Layer 20 of a small transformer language model trained on English Wikipedia (25 layers, counted from 0, width 64).
A neuron adds its activation times its output weights to the MLP's output. To switch it off is to set its activation to zero at one token and run the rest of the model.
A neuron's activation on a vector x is GELU(weights . x + bias), where the dot is the dot product.

Input weights of the MLP neurons that the questions are about. A number n stands for n times 0.0064.
n2 (bias -0.021): -6 21 -5 4 13 31 19 9 3 9 9 -10 -2 -33 11 -17 -15 18 52 29 26 -29 28 -25 -17 -25 -42 3 -24 -23 31 -1 -15 19 8 -20 -13 31 9 -49 -24 -18 39 56 22 -7 -21 29 -3 -26 27 23 60 -33 -32 11 -9 2 -8 7 -38 14 61 -43
n3 (bias -0.029): 5 -9 9 -9 17 9 26 5 7 -26 -37 -14 6 -9 11 4 18 -18 -41 8 -12 18 20 30 39 -6 -3 8 -3 10 7 9 4 -16 25 -3 -35 -23 -14 -9 -13 -20 -7 -38 23 14 -17 4 -12 -11 17 -8 -11 -7 12 27 9 21 37 12 16 -10 -35 1
n12 (bias -0.036): -11 -30 -13 -34 22 -17 -15 4 -7 -14 -30 22 16 -27 45 35 -7 15 -20 74 16 29 42 -21 -27 0 9 -27 -20 -24 1 27 -40 7 17 -1 31 -2 -35 42 1 10 25 20 31 -29 -12 -4 2 17 -30 7 4 -45 -4 7 8 10 -8 16 -37 -31 24 53
n28 (bias -0.022): -3 -9 1 23 19 -1 15 -26 0 -1 -11 -17 44 -5 13 -20 -53 29 26 11 -6 18 29 -7 -12 12 -2 60 -45 11 24 -6 -9 6 20 -31 22 -7 6 0 5 2 11 -23 17 2 6 -16 2 -22 -20 -25 21 15 17 30 10 -36 6 7 -9 -43 8 -42
n42 (bias -0.042): 23 -17 83 7 -20 57 -7 1 -13 3 -10 9 13 -26 -10 -14 33 34 18 -9 7 20 -5 -11 4 0 -5 -6 28 -22 -29 17 2 -2 44 -2 12 13 -24 -22 9 -8 15 9 -5 30 -11 -17 -50 -16 16 -2 -15 -26 -55 2 24 -39 -16 31 -32 -29 9 11
n78 (bias -0.022): -8 5 2 11 17 52 77 -2 -29 1 4 -31 -25 -11 24 -28 -10 38 -11 36 -10 4 4 12 23 29 -10 -33 19 3 1 72 -7 5 -11 4 17 -8 10 -31 -9 -2 40 0 -13 -16 1 23 -12 -11 25 10 21 -20 2 -21 -36 6 21 12 -12 -9 -7 -9
n79 (bias -0.063): 29 9 -33 -35 7 3 2 10 -4 4 33 12 -1 1 18 80 7 -6 33 11 -73 26 1 11 1 -31 2 -1 -15 -37 10 19 -29 -12 25 -28 23 37 -11 -75 5 -1 8 -23 -3 -32 -12 18 4 18 31 -13 5 -64 -38 15 -17 -8 -7 10 -25 -4 18 1
n88 (bias -0.036): 11 -6 -22 -5 26 18 -5 -30 -31 20 -6 43 11 -12 1 32 4 19 16 25 -43 2 18 0 29 15 -25 -10 0 -15 14 23 31 3 -5 -16 19 -54 16 11 -22 -16 31 -5 -3 -6 -16 52 -21 -11 10 43 23 36 11 -6 -36 -41 -20 8 -21 -56 13 0
n131 (bias -0.041): 8 2 3 0 9 23 36 -27 -21 -12 -45 10 10 -14 44 28 14 -3 -19 47 -29 -5 9 6 -16 -24 -7 34 -18 -54 -9 52 -13 0 -5 -2 18 53 -51 19 -33 -48 -12 -1 21 9 -21 -14 6 -22 5 -26 47 -21 -6 2 -7 -7 28 50 -8 17 14 -4
n174 (bias -0.004): 1 -20 25 28 30 1 -20 15 -53 10 18 26 8 11 20 25 0 -6 -27 -18 34 -15 29 -11 13 -6 -18 -12 -40 8 -15 15 -18 2 9 -9 -46 37 11 -34 -9 8 -12 -49 8 -14 -32 6 4 -14 30 34 -28 18 0 41 18 -5 -25 -15 -40 -8 4 -7
n177 (bias -0.036): 6 -28 -6 16 12 -16 -18 13 -24 5 9 14 32 10 11 22 -12 2 22 1 26 59 52 -41 39 -30 -18 -9 -46 -17 13 3 -4 1 -33 -14 -20 -3 -15 -20 -8 14 34 4 -7 -9 -64 21 -6 20 24 -31 12 -15 32 -15 -26 -41 30 3 23 -21 24 -28
n185 (bias -0.037): -29 -7 47 -3 10 25 8 -21 -2 8 -1 -6 -18 -20 -23 7 -34 10 29 47 -2 -7 12 -16 -16 -9 14 31 9 -18 69 30 4 18 -6 -31 23 -17 25 14 -4 -22 19 24 4 4 -14 -9 2 -23 -12 -39 -23 8 -3 -8 28 -29 22 3 -24 -48 6 -47
n194 (bias -0.026): 47 -2 3 -2 -18 -8 6 6 -7 -3 -40 -16 4 -4 4 23 10 2 32 1 -3 -18 10 -27 19 -32 20 -12 5 35 -2 -4 16 19 -26 -5 -17 -61 24 -45 -26 14 -11 7 -6 18 -9 8 -4 9 36 -9 31 -20 -15 37 -33 2 -13 3 11 14 3 -23
n197 (bias -0.032): 36 -19 20 2 9 24 27 -43 17 7 -32 -8 -38 0 4 5 21 46 -35 15 -22 9 16 -2 -6 -19 -6 47 -13 -16 -14 -1 3 -27 -14 -4 -23 -22 7 23 30 21 26 -26 -30 -2 -40 -5 11 6 -46 -6 27 -19 29 -8 -7 -21 38 -13 15 -15 -12 -9
n202 (bias -0.052): 0 -19 42 -42 -5 23 -3 -20 -1 21 9 -5 -14 -43 14 10 36 -4 -9 28 -2 -18 21 -5 -1 -24 -24 6 -5 18 3 7 -2 18 7 -38 35 24 -26 -8 13 21 -18 17 10 -7 4 11 20 13 18 -38 -26 -15 -8 14 28 -34 24 18 -24 -19 -5 -40
n244 (bias -0.077): 13 2 1 2 -7 95 21 -2 -31 -4 -41 47 -9 30 7 31 -10 -11 -10 -6 -29 -10 1 -31 8 40 -25 12 22 8 24 8 2 17 -18 -39 16 -3 23 -18 28 0 25 -2 49 -48 17 -6 5 -36 -10 -1 17 -2 7 7 -10 4 16 33 -10 -34 -38 -36

Output weights of the MLP neurons that the questions are about. A number n stands for n times 0.0046.
n2: 6 24 17 -59 19 -21 -11 3 0 80 -52 40 -27 13 29 -46 -17 7 12 10 11 -25 -26 -22 12 -30 17 -12 -32 -50 11 -18 28 2 7 12 17 31 -3 24 -42 -35 -4 11 -6 12 10 -8 -12 18 14 7 32 43 -8 34 -36 -15 -32 11 -58 -10 57 -15
n3: 30 25 7 29 -15 1 -12 -33 -5 2 -1 28 -20 -41 -22 0 25 -4 4 45 -9 -11 -20 45 10 12 -2 -20 -16 17 -18 -31 -12 -7 -10 -2 24 -5 27 -30 -8 20 -2 28 -10 9 4 36 63 -52 -27 2 -7 -13 -45 1 3 -6 1 -1 -7 7 -4 1
n12: -10 -31 23 -11 -46 -3 -10 -55 13 -76 -36 11 -22 41 -33 -13 -18 -25 22 -55 -10 9 -43 -16 14 6 22 52 74 23 -28 -15 7 -27 -2 42 4 -40 65 -41 18 17 -2 -13 54 22 10 19 6 19 20 -4 15 -5 -25 23 11 12 14 10 16 -16 13 -24
n28: 22 14 -11 -21 -17 18 -12 -4 -13 18 43 9 -6 37 16 -36 -53 -8 -29 -34 -7 -4 14 48 -16 -1 -28 10 28 -2 -35 23 34 -8 1 9 0 43 29 0 -16 43 -7 14 -19 20 -37 28 -34 23 -29 16 -9 -6 -23 -37 -33 11 30 -7 -32 -8 2 14
n42: 50 -40 -24 9 -28 -54 -54 -32 -12 -14 -29 -23 -6 -3 31 36 -18 -39 1 -25 19 16 39 -27 -3 -4 -10 26 27 -7 32 -28 -20 9 10 44 -8 17 -15 -16 6 17 -5 31 -4 13 3 25 15 11 18 14 -13 34 33 -2 -60 53 -28 -9 22 -6 -6 5
n78: -19 -2 5 -32 18 -39 11 -13 -3 -1 22 23 -12 -69 -6 21 7 -22 55 -3 -21 -31 30 -9 -15 11 16 -2 -9 -13 -28 16 50 -4 -10 0 7 18 62 -41 0 9 20 -20 17 5 18 -1 62 -2 -44 9 -14 9 -49 37 10 14 -1 -38 22 -24 -2 12
n79: 31 20 -20 -55 31 69 -17 -7 12 -67 8 -15 13 13 -53 -3 26 48 -23 44 27 -25 -12 -70 -2 -15 -47 -66 -8 17 5 19 32 27 1 25 -32 -60 24 50 -23 37 61 37 54 -14 41 -6 48 -12 4 -38 11 -3 -10 -6 -27 15 -3 -6 -53 29 -32 -2
n88: -27 4 5 23 -37 -24 -30 0 14 32 17 -11 -19 1 42 -23 -26 -35 -14 -13 7 45 -4 38 17 -16 53 5 -4 -7 40 -7 5 -17 4 19 57 34 -1 16 10 -24 13 -42 52 -20 11 -35 -9 -48 24 -38 -39 13 6 -31 -6 -15 17 -52 -2 21 7 16
n131: -30 -8 -3 39 -8 -16 -38 26 -11 11 12 29 -15 -28 44 0 -9 2 46 -30 -25 32 -7 -26 -10 -39 24 18 27 -4 -7 -37 -44 -25 -19 30 23 -5 -26 41 -8 -29 14 1 3 -8 8 -8 51 -95 -6 50 -13 -48 -19 24 -25 48 -28 47 41 42 10 -7
n174: -4 0 6 -18 -30 -25 -33 19 -12 -48 -16 -2 -32 -13 19 1 -45 -1 -6 22 -9 6 -46 36 35 31 17 43 55 31 50 6 45 9 16 9 -46 -74 -29 0 12 9 17 -3 -28 18 10 -27 -37 -5 -13 -14 -5 38 16 -17 -8 18 4 -1 41 -3 -27 -5
n177: -10 13 -22 -6 -5 -42 41 4 65 41 -27 -31 -14 19 -47 -16 31 -51 -39 26 -64 -10 -34 -14 -33 11 33 13 1 4 15 10 -9 33 8 30 34 1 11 19 16 -71 13 11 -3 -38 28 41 -36 -10 17 44 30 31 -8 -7 -9 -42 -16 6 8 13 11 22
n185: 11 -6 -46 -9 -2 -4 7 23 13 -1 18 25 -3 -16 20 -47 -5 -15 -21 -12 -1 -17 25 -10 30 3 2 23 -17 -1 -25 -13 10 -9 -63 -8 -35 17 -32 -17 -15 16 5 17 47 53 -15 19 12 30 -13 27 23 -14 -31 -14 -43 60 6 38 -31 11 2 -8
n194: -32 4 -3 -19 21 42 12 -2 18 -19 -18 -38 -25 16 33 6 -12 -15 -12 42 12 9 2 7 -5 6 -31 7 -20 -5 3 -2 -35 -9 84 11 28 58 -24 -15 -4 -24 20 -5 23 10 -36 0 -16 9 -15 -16 -2 -22 15 -45 7 -3 41 34 -6 -33 42 -21
n197: 48 19 -4 -24 1 -22 -43 -6 -14 -26 17 -2 16 -12 -23 -37 56 -28 29 50 8 10 3 -32 1 0 5 27 14 12 -17 -12 -27 69 9 -22 29 45 -21 -45 -36 -28 20 12 15 29 3 -11 -3 -48 10 -24 -10 -9 -19 23 -10 6 -5 22 -31 -2 37 6
n202: 27 3 -18 10 23 1 4 -35 -25 11 -6 -1 14 22 0 24 52 -7 22 -3 -39 4 18 -64 -11 0 26 -9 -3 -8 -21 -29 8 -15 15 7 -55 13 -16 -49 -1 34 50 -11 42 47 10 -3 36 -16 -8 4 8 1 20 -28 -16 43 -19 -17 39 -34 -16 -17
n244: 3 34 7 37 18 -13 -6 -22 -6 -10 -22 -5 -39 3 20 -12 -13 -13 3 -1 -28 -26 64 -37 24 -29 6 -48 -30 -29 34 -33 47 3 -9 47 -10 -30 10 -19 -18 17 -16 -5 4 25 41 7 44 -18 -10 1 -26 -2 -5 48 44 10 22 -74 -43 18 7 62

Each question names a token from some text and the token that comes next. It shows the vector x that enters the MLP there. A number n stands for n times 0.073.

Then comes g, the gradient of the next token's log-probability with respect to the MLP's output, scaled to length 1. A neuron's effect is roughly proportional to its activation times (output weights . g). A number n stands for n times 0.0051.

"ta", then "man"
x: -5 17 -5 23 -14 -20 6 -20 3 32 15 6 15 6 8 -36 1 -15 -7 -10 -18 -3 -20 65 1 1 -15 -10 -13 40 -13 4 -9 4 -8 -3 9 5 18 6 -7 -10 9 1 -8 -22 -1 -36 3 -3 -6 15 11 8 -6 -3 -20 17 -31 27 -10 12 -32 18
g: -18 -34 24 -24 -39 -23 26 47 -12 -34 16 -21 -24 -15 24 36 22 -24 -22 27 48 -1 6 28 1 44 -11 41 -33 -12 -33 0 9 -25 -33 28 -5 22 9 21 37 5 -5 12 22 36 -14 3 15 21 1 -24 -6 -20 34 -38 -23 -32 -6 12 -12 -28 -3 -22
Which neuron, switched off, raises the next token's probability most? n194

"lo", then "ni"
x: -4 -17 1 59 2 -27 -25 -25 20 19 10 -1 -21 -4 5 30 7 18 -25 0 0 -2 -8 16 -17 15 1 -29 -6 -4 -1 4 -20 11 -4 26 12 -29 -23 12 -18 -14 19 -14 12 7 44 -9 8 12 -14 4 26 -3 -17 -7 -5 -34 -29 27 15 6 -10 6
g: -16 -17 17 1 14 -21 -16 0 1 10 22 72 -11 4 -37 17 17 -11 11 -24 -61 28 -5 -8 38 -25 53 9 -16 12 -8 5 -7 12 21 -27 1 10 29 12 -14 -3 0 -24 -35 -23 -13 18 -4 -27 -8 45 -59 11 44 8 13 7 4 18 -16 -17 21 -50
Which neuron, switched off, lowers the next token's probability most? n131

"–1", then "5"
x: -5 -4 8 28 -19 -21 -17 -24 -4 22 18 14 15 -7 0 -28 -21 7 19 -4 -16 2 15 13 -14 -13 17 -39 -10 -1 1 0 -13 -27 -14 7 -12 -4 -3 37 23 47 29 5 13 28 -13 -24 -12 33 -13 6 14 -4 -7 0 25 -31 -11 -19 4 -7 -25 15
g: -39 4 10 -6 3 26 -48 -11 6 33 11 6 22 62 25 18 0 -11 5 -9 17 4 19 -31 -6 -40 -23 -51 -1 -18 17 -23 -12 5 -1 7 -24 0 24 -51 -15 -12 12 -13 -24 -3 20 9 -15 15 -25 -57 -8 0 12 51 50 34 20 -4 -30 8 20 36
Which neuron, switched off, raises the next token's probability most? n177

" the", then " be"
x: -6 -9 1 -10 -9 -32 -8 7 4 49 0 3 2 -3 5 11 3 10 -7 4 -21 -3 6 -2 -7 32 22 7 14 -6 -6 -55 6 -11 -15 -14 10 -10 -6 3 -4 -18 -21 24 28 19 -8 -6 -3 61 -16 -1 2 6 7 -34 26 -12 -3 2 9 -18 2 -11
g: 11 3 -53 45 -5 -13 -4 -37 5 -12 53 5 -9 -6 13 15 -9 12 4 -14 9 -5 -1 15 -10 23 -13 -5 -5 -38 32 3 35 -30 14 60 9 -64 -7 -59 8 -23 24 9 51 21 -13 -18 20 -9 -34 18 6 6 -14 7 24 -3 -38 -16 -18 -9 10 27
Which neuron, switched off, lowers the next token's probability most? n202

"c", then "or"
x: -13 12 -21 1 -2 -28 -34 -10 -2 22 -3 -34 -4 -2 -21 -5 19 -8 31 -39 6 -16 -7 29 12 -16 -9 -11 9 20 3 16 -24 -6 -20 12 -4 -20 15 5 -31 8 -26 -6 11 25 35 25 -1 -6 7 0 23 21 -8 -3 -17 20 -27 0 12 40 18 7
g: -44 4 9 17 12 -35 4 -12 33 -8 33 -4 3 -39 22 3 1 21 7 14 26 -9 -27 18 -8 28 -5 27 -5 7 42 15 -27 -12 34 21 78 -15 -25 50 0 42 1 8 -27 -40 -6 -37 -28 7 -4 -18 -1 -4 -7 -20 9 -52 6 -32 4 -22 -26 -8
Which neuron, switched off, lowers the next token's probability most? n194

",", then " music"
x: -7 2 -1 11 4 -11 7 2 -8 63 17 0 1 -14 7 -41 -21 -4 14 -10 10 -19 13 31 -18 14 -9 -10 0 -10 6 -76 16 8 -4 -1 0 4 13 -8 -4 -7 1 13 -17 -1 11 6 17 3 1 1 4 19 -13 -19 -5 -17 -8 -11 -3 5 9 19
g: 11 20 0 18 -34 -11 21 1 0 33 10 10 -72 45 -21 13 20 -36 9 -41 -25 50 -15 3 2 7 18 21 -6 55 -28 -14 10 10 13 21 -40 53 0 5 6 -32 -10 -12 -18 14 -12 15 -33 16 12 -23 -15 -13 24 17 -15 12 -28 39 -18 -17 -19 -28
Which neuron, switched off, lowers the next token's probability most? n2

"ide", then ","
x: 21 14 -21 5 -3 -2 -11 23 8 18 -14 7 10 27 -16 -34 -33 -13 -25 -11 13 -10 -22 62 4 9 20 -21 2 30 9 -23 14 -15 -4 5 14 -8 -24 15 -26 -15 -4 9 2 24 9 -21 -24 -3 1 12 8 -11 3 18 -7 25 5 -16 0 -13 -4 -8
g: -48 20 21 30 8 10 21 -4 30 25 6 -7 5 -4 -26 -4 -10 -19 -36 13 -24 13 4 -23 53 29 -5 -13 37 36 47 40 6 -16 50 -18 -25 -37 2 -17 -4 9 8 -17 32 9 -21 11 -47 -18 6 -20 -18 8 -27 -10 -22 -49 22 -18 8 -46 14 18
Which neuron, switched off, raises the next token's probability most? n3

"es", then " the"
x: -22 18 6 28 10 -15 -3 -31 -5 50 5 -10 -24 -7 1 -42 -13 4 -19 10 8 -17 -4 62 -5 35 -8 -5 7 3 9 3 16 -17 2 -6 1 -18 1 5 -1 -12 16 6 3 -8 8 -10 11 -4 -6 -2 -3 -1 -4 -40 -4 8 5 0 -1 -16 9 9
g: 23 0 -20 -24 -28 32 -13 15 37 15 -49 -9 -21 26 -6 -35 -7 34 22 -21 21 -1 34 20 -9 -4 7 -28 1 0 -2 -43 11 51 -30 18 11 -11 -41 -5 -25 -32 -10 10 10 31 -26 -2 -17 48 8 11 0 22 -27 20 -62 26 -15 -10 2 9 48 8
Which neuron, switched off, lowers the next token's probability most? n185

" life", then "time"
x: -26 5 25 18 -2 -3 -10 -8 -32 50 -4 5 15 1 -5 -19 -2 -14 -18 12 22 -30 -9 41 -26 25 -1 -4 -3 -5 25 4 21 -9 -6 -6 1 20 -2 19 -21 -13 -9 23 3 26 -12 -36 6 -11 -14 18 12 21 4 -25 11 -15 -13 -2 -11 -14 -10 6
g: -51 2 3 21 -36 -8 -20 -4 -6 -11 -26 -18 -30 14 21 11 42 31 20 -14 -14 -12 -61 -1 -15 21 64 -1 27 -32 -12 -11 0 -8 29 11 36 47 -4 26 -21 15 -17 -6 -11 17 39 1 -4 21 -6 12 7 -19 15 -3 -18 2 -75 -3 -20 23 1 19
Which neuron, switched off, lowers the next token's probability most? n131

" ch", then "ap"
x: -3 3 21 27 14 -20 -56 11 -30 5 4 23 27 0 3 11 -23 -18 20 -19 17 -18 -18 33 -28 7 -2 -10 1 -24 -23 -15 -7 -10 -31 21 8 10 2 20 -38 2 -1 15 -19 1 10 -24 7 12 33 0 3 -6 2 -5 -1 -22 13 18 28 20 7 4
g: 24 0 3 -9 54 20 -2 14 19 2 -5 38 -58 -38 -8 -10 -27 -38 -51 4 -37 -6 -17 -10 13 27 5 -30 14 20 36 21 -12 34 -26 -33 -2 5 -4 -7 16 4 26 -38 25 17 5 -30 -12 -4 14 31 -16 -21 -15 -10 17 -8 -4 42 -12 64 -26 8
Which neuron, switched off, lowers the next token's probability most? n177

" co", then "lo"
x: -12 10 -11 9 -1 -1 -27 -21 -15 8 16 -2 18 2 12 4 -7 26 7 -2 -20 1 -10 45 7 12 -4 -29 28 -29 -36 -7 -9 -30 -47 7 14 3 6 5 -20 -7 18 -19 10 18 22 -19 -5 26 8 20 4 -17 -23 -12 5 6 27 9 4 22 -33 19
g: -39 -16 24 -37 44 -4 -24 -21 -12 -2 -20 20 12 26 -8 -24 32 20 31 23 -3 -41 -19 -3 52 -21 3 -13 4 8 6 48 7 14 13 -25 -34 16 -8 -35 -6 -39 1 -25 12 -13 14 -18 16 3 -11 3 29 46 26 -22 -42 -6 29 41 -53 15 -1 7
Which neuron, switched off, raises the next token's probability most? n131

" which", then " she"
x: 4 -3 11 14 -2 11 0 17 -3 72 -4 4 -13 -4 -7 -24 -19 10 5 -33 4 -19 14 32 -25 8 1 -17 0 -8 30 -25 16 -18 -27 -4 -4 -14 3 6 -8 -25 6 21 4 21 -3 -6 -12 24 -8 -5 6 -2 -20 -23 -6 9 -11 19 2 1 11 2
g: 9 -42 -1 20 2 -36 30 -5 -26 -26 8 -9 -2 -6 3 18 23 -9 17 -52 5 -1 11 -42 -14 -7 67 16 -15 -35 36 -4 38 14 6 22 -32 -3 32 -30 -19 -6 -26 56 14 4 -17 4 -10 -8 -27 15 14 -29 17 1 -16 -4 41 37 -9 -40 -13 38
Which neuron, switched off, lowers the next token's probability most? n42

" Mo", then "no"
x: -4 1 -6 -5 -19 -2 -16 -19 -1 -8 11 14 4 4 17 6 22 6 2 -10 -31 -11 14 63 14 -11 18 -30 11 16 -8 -12 12 -18 -30 11 6 -11 6 19 -3 -8 -21 -19 9 21 6 -17 13 13 -17 10 3 -21 20 -9 5 13 1 4 13 -2 -66 15
g: 32 -16 -25 28 17 -9 1 -43 -1 11 -13 -22 31 3 6 -17 28 -27 -9 -22 -3 23 6 5 21 -25 23 -32 13 -26 -3 24 8 8 2 -36 -4 9 -10 -22 -43 -4 -18 -32 25 22 -3 -27 9 36 -19 6 12 -12 -15 12 94 56 -18 6 -6 -20 39 -31
Which neuron, switched off, raises the next token's probability most? n3

" On", then " 7"
x: 17 -17 -2 18 -16 14 -30 -7 1 37 -21 -26 -8 12 -12 -37 0 9 4 -20 5 -7 8 19 4 33 -5 -12 37 17 -56 -33 11 -4 -23 15 10 1 -25 -20 -20 4 17 3 14 23 -9 -18 -15 9 -3 -5 -7 2 0 13 -2 16 -9 17 28 -2 16 18
g: 20 5 21 -26 22 35 -12 -34 -12 39 4 10 15 -12 25 23 -12 0 -35 -11 11 24 -13 -61 17 -25 -7 6 8 10 -9 -10 -14 -6 38 -65 -58 -35 17 3 31 23 16 -7 19 -2 -34 2 -15 16 2 -55 29 28 29 3 -2 4 25 10 -22 -34 10 26
Which neuron, switched off, lowers the next token's probability most? n194

"t", then "s"
x: -3 25 2 17 -47 -27 19 -36 5 1 8 12 10 -7 -27 4 -12 10 -1 -30 24 -4 22 43 15 -12 2 -12 12 13 -11 -12 -6 2 -35 14 -9 0 -18 21 -3 -10 -27 6 -5 10 4 -13 -35 18 -24 -14 25 10 21 -13 -3 32 -2 -15 33 -3 15 11
g: 19 45 -3 -15 -27 -26 -26 38 1 -3 -5 4 10 23 -31 13 -35 2 30 -4 20 -3 -1 50 -3 8 4 -52 -50 -11 9 0 13 -3 5 21 -13 8 -1 -20 -5 17 -4 11 -48 12 -7 18 20 9 -4 47 -9 -33 -15 -49 31 12 -10 28 -20 51 -60 20
Which neuron, switched off, raises the next token's probability most? n3

" st", then "udi"
x: 5 -10 12 -5 28 -8 -43 11 8 7 4 4 14 -4 -13 0 -4 -15 28 -31 16 2 -25 47 -21 15 1 -26 2 -32 -6 1 -37 -20 13 4 2 -10 -17 33 11 -7 -4 34 -12 4 24 -24 -2 33 8 -9 8 -17 -18 -25 5 -7 5 -3 15 17 -3 21
g: 42 -36 5 30 -38 -13 4 36 24 1 24 -10 -15 -31 -17 -13 -6 -29 -1 -19 -10 42 -16 -8 -17 4 -10 -2 -27 51 -1 30 22 -7 46 -16 5 -32 0 -6 -10 -2 -34 46 -23 -17 15 -18 -34 -1 9 -14 19 -24 26 45 -43 13 51 25 13 17 -25 -19
Which neuron, switched off, lowers the next token's probability most? n42

"ial", then " building"
x: -13 19 27 -17 7 3 0 11 -6 62 10 10 -11 3 -9 -40 -10 13 -7 -39 18 -11 -2 39 -12 31 -4 -2 3 -3 -5 -27 10 5 2 2 11 -13 -21 -10 4 -16 -4 -2 -15 9 11 -14 20 13 -13 9 -16 14 -1 -21 9 -4 -39 5 19 -4 -13 -3
g: -9 -9 45 -2 -15 0 18 10 12 5 -31 -21 61 -33 21 13 -26 -21 -4 -35 -31 -51 9 -30 5 42 30 -3 7 23 -4 -9 -20 7 -17 65 -25 -11 14 14 49 22 19 31 0 29 -6 -4 -4 8 -1 -12 -20 -42 -12 -13 -38 0 26 -44 8 -1 -2 14
Which neuron, switched off, lowers the next token's probability most? n42

" Paris", then " in"
x: -10 -4 26 12 3 6 -9 -9 -10 49 -11 -9 19 20 0 -2 -13 -19 -21 2 -23 -32 -2 45 -1 14 0 -43 -5 16 -4 -4 12 4 -27 -10 -12 -4 29 10 -15 18 -4 -4 33 19 4 -25 19 -3 -10 12 3 8 4 8 -4 0 7 -2 -4 -24 -43 -2
g: 22 24 -40 -6 -11 -34 13 16 25 9 24 16 -2 -66 -52 -16 13 28 -16 36 -3 -21 22 4 21 39 26 -22 -9 -6 33 -8 -42 -44 -1 -8 -5 22 3 21 -29 -5 21 -34 -11 25 6 -19 50 -21 -5 -27 23 35 12 -6 7 16 2 -6 -44 -17 -4 28
Which two neurons, each switched off alone, lower its probability most, in order? n244, n3

"ur", then "t"
x: -8 6 12 28 9 -28 -28 -21 23 18 -1 -25 -20 5 -23 34 5 25 2 11 18 4 -9 19 -2 25 20 -47 -9 -3 -10 9 -7 -14 -11 34 15 -5 -5 -1 -4 -21 14 1 3 17 29 -8 -18 -5 -30 12 16 -1 -21 7 10 -12 -38 -20 30 -13 18 -25
g: 21 -49 -22 -15 33 50 -10 -13 0 1 4 -14 -5 -24 35 19 -39 -6 -4 -30 -20 -53 -1 -19 13 -5 -14 -2 30 23 2 -7 -14 -31 -30 -11 0 -9 8 44 24 -7 3 -29 5 36 26 -9 21 12 10 -1 -29 -25 -52 8 25 12 -29 53 13 22 37 40
Which two neurons, each switched off alone, lower its probability most, in order? n12, n197

" No", then "to"
x: 5 -26 -11 -11 -23 23 5 -17 -6 22 -2 -10 -5 2 1 3 -15 -25 -4 -25 5 -2 8 49 21 5 7 1 0 28 -16 -5 10 -7 -34 5 1 -1 -5 0 7 -1 -47 14 19 -6 16 -32 12 27 21 -23 15 -31 2 -4 7 1 -13 12 45 7 -22 15
g: -1 -20 26 18 9 10 33 -27 13 11 12 -11 -33 21 4 18 39 20 -19 13 -45 -9 4 15 41 -30 18 -31 54 -4 -25 3 6 33 0 -3 -35 -16 20 13 -26 7 -13 -23 2 -40 2 -9 1 -5 -54 -54 10 19 26 32 0 36 17 -53 -24 -21 30 -6
Which two neurons, each switched off alone, lower its probability most, in order? n244, n202

"mo", then "us"
x: -8 4 10 21 -11 -26 0 -17 2 -1 26 11 16 -11 10 -8 15 8 -3 -13 -33 -3 5 32 -12 14 16 -44 -6 -4 14 -46 -6 17 11 22 9 -14 31 17 -25 -20 -5 15 21 -18 9 -13 -7 41 -10 -12 -8 -13 -2 14 -13 -4 -19 12 9 5 -45 24
g: 4 35 -27 -6 19 -60 -18 -33 -3 0 1 8 -9 -3 -28 13 -9 -16 -26 -24 33 -16 -1 5 36 8 32 -8 34 35 -21 -25 39 33 6 -2 9 -9 12 0 -26 18 17 21 -21 77 -38 21 17 -7 23 -9 -35 -13 -24 9 31 14 26 -32 -29 -8 -17 -33
Which neuron, switched off, lowers the next token's probability most? n12

"s", then "ide"
x: -40 28 16 4 0 -8 -32 -13 3 5 19 24 -13 -10 0 -9 -3 -10 24 0 7 -3 9 22 -7 15 13 -8 5 -31 -2 -12 21 -15 -22 18 6 -31 -6 -5 -27 16 -6 41 6 -11 11 30 9 -4 -6 -3 1 1 23 -11 -5 33 -50 9 -3 11 1 -44
g: -3 25 -24 37 51 -28 -34 67 -23 27 13 2 -9 -16 27 38 -7 -14 10 6 16 -2 18 -2 -13 0 -24 -13 -52 -22 19 -20 -4 40 41 -1 -60 -25 -13 -10 6 -1 22 -27 -17 4 -2 -15 8 -17 30 17 -15 13 2 0 39 -30 4 -22 -45 15 0 17
Which neuron, switched off, lowers the next token's probability most? n2

"gra", then "ph"
x: -35 -3 -19 -3 4 -25 30 -15 -1 6 30 -1 18 8 -10 5 9 12 14 5 0 21 -1 35 -43 17 8 -15 -7 -1 15 31 1 -30 -26 9 6 -37 -22 1 -12 -24 2 -8 39 5 32 -21 16 13 -25 10 9 6 -5 4 -6 -4 -5 0 16 2 -32 -19
g: 4 24 -9 22 -7 -45 36 24 57 9 32 1 -15 -26 35 -57 6 -21 14 -28 22 5 -23 0 -12 -25 23 -5 -15 -31 -7 4 -4 21 44 19 1 27 -22 -9 23 -22 -17 -6 6 -3 13 -26 -2 -6 8 39 6 -19 6 -23 -43 -30 -4 70 -14 12 -43 7
Which neuron, switched off, lowers the next token's probability most? n131

"\n", then "The"
x: -21 -18 -9 -7 -21 -12 3 -2 2 63 -8 -7 0 -15 -5 -1 5 -9 9 -40 -21 0 11 48 -4 17 -17 24 1 -15 -20 -2 -17 -12 1 -26 5 38 19 4 -2 -8 30 -4 -20 2 -4 8 2 1 2 2 10 4 7 19 2 7 6 -4 -5 -4 -13 0
g: -2 -45 2 -18 -37 -7 -2 4 1 -38 -12 6 5 17 31 29 -54 32 12 -19 35 9 19 -16 17 -4 47 -38 26 -1 4 28 -42 13 5 -29 -14 30 5 8 32 -19 -42 2 -21 -31 -4 4 -5 38 -5 27 9 -47 16 8 -34 43 6 -27 17 33 4 -21
Which neuron, switched off, raises the next token's probability most? n79

",", then " Ch"
x: 2 8 7 -3 -3 -31 9 6 -11 55 8 -2 8 -21 -6 -50 -14 0 -1 3 8 -17 14 7 -4 12 0 -7 -14 -8 3 -95 7 -4 -7 3 6 4 2 -5 3 2 9 4 1 -1 6 11 10 15 17 7 27 11 -3 -3 -11 -2 -6 -11 6 -2 8 7
g: 25 -28 5 -74 -31 12 6 16 16 4 6 15 -4 46 30 -23 45 0 -2 -4 1 40 -25 3 -15 -45 33 41 -56 -19 14 6 -22 -2 10 3 -41 7 -4 5 4 8 -29 -17 -6 -28 14 23 -18 17 14 11 -16 -22 49 33 -40 -6 5 23 -2 -9 -11 8
Which neuron, switched off, lowers the next token's probability most? n2

"i", then "ally"
x: -11 15 -2 -6 11 -34 -6 -24 -13 -10 32 17 7 -17 -19 -42 -14 0 21 -13 -12 13 17 8 -5 15 -24 -21 17 8 15 5 12 6 -5 22 36 -31 20 4 -10 35 -36 8 5 21 2 6 33 -8 -26 14 15 11 -11 18 5 -17 -29 -9 9 -19 -9 -15
g: -6 11 -20 -5 -5 8 -15 -17 -60 8 -29 15 -18 41 16 -30 -10 11 -41 34 -5 -37 39 16 11 -15 37 7 28 -16 -25 26 -14 49 -22 -6 -14 -7 -3 24 11 -4 -5 34 2 -13 -71 11 3 21 -10 25 16 -9 0 -24 22 9 19 26 2 -35 -42 44
Which neuron, switched off, lowers the next token's probability most? n28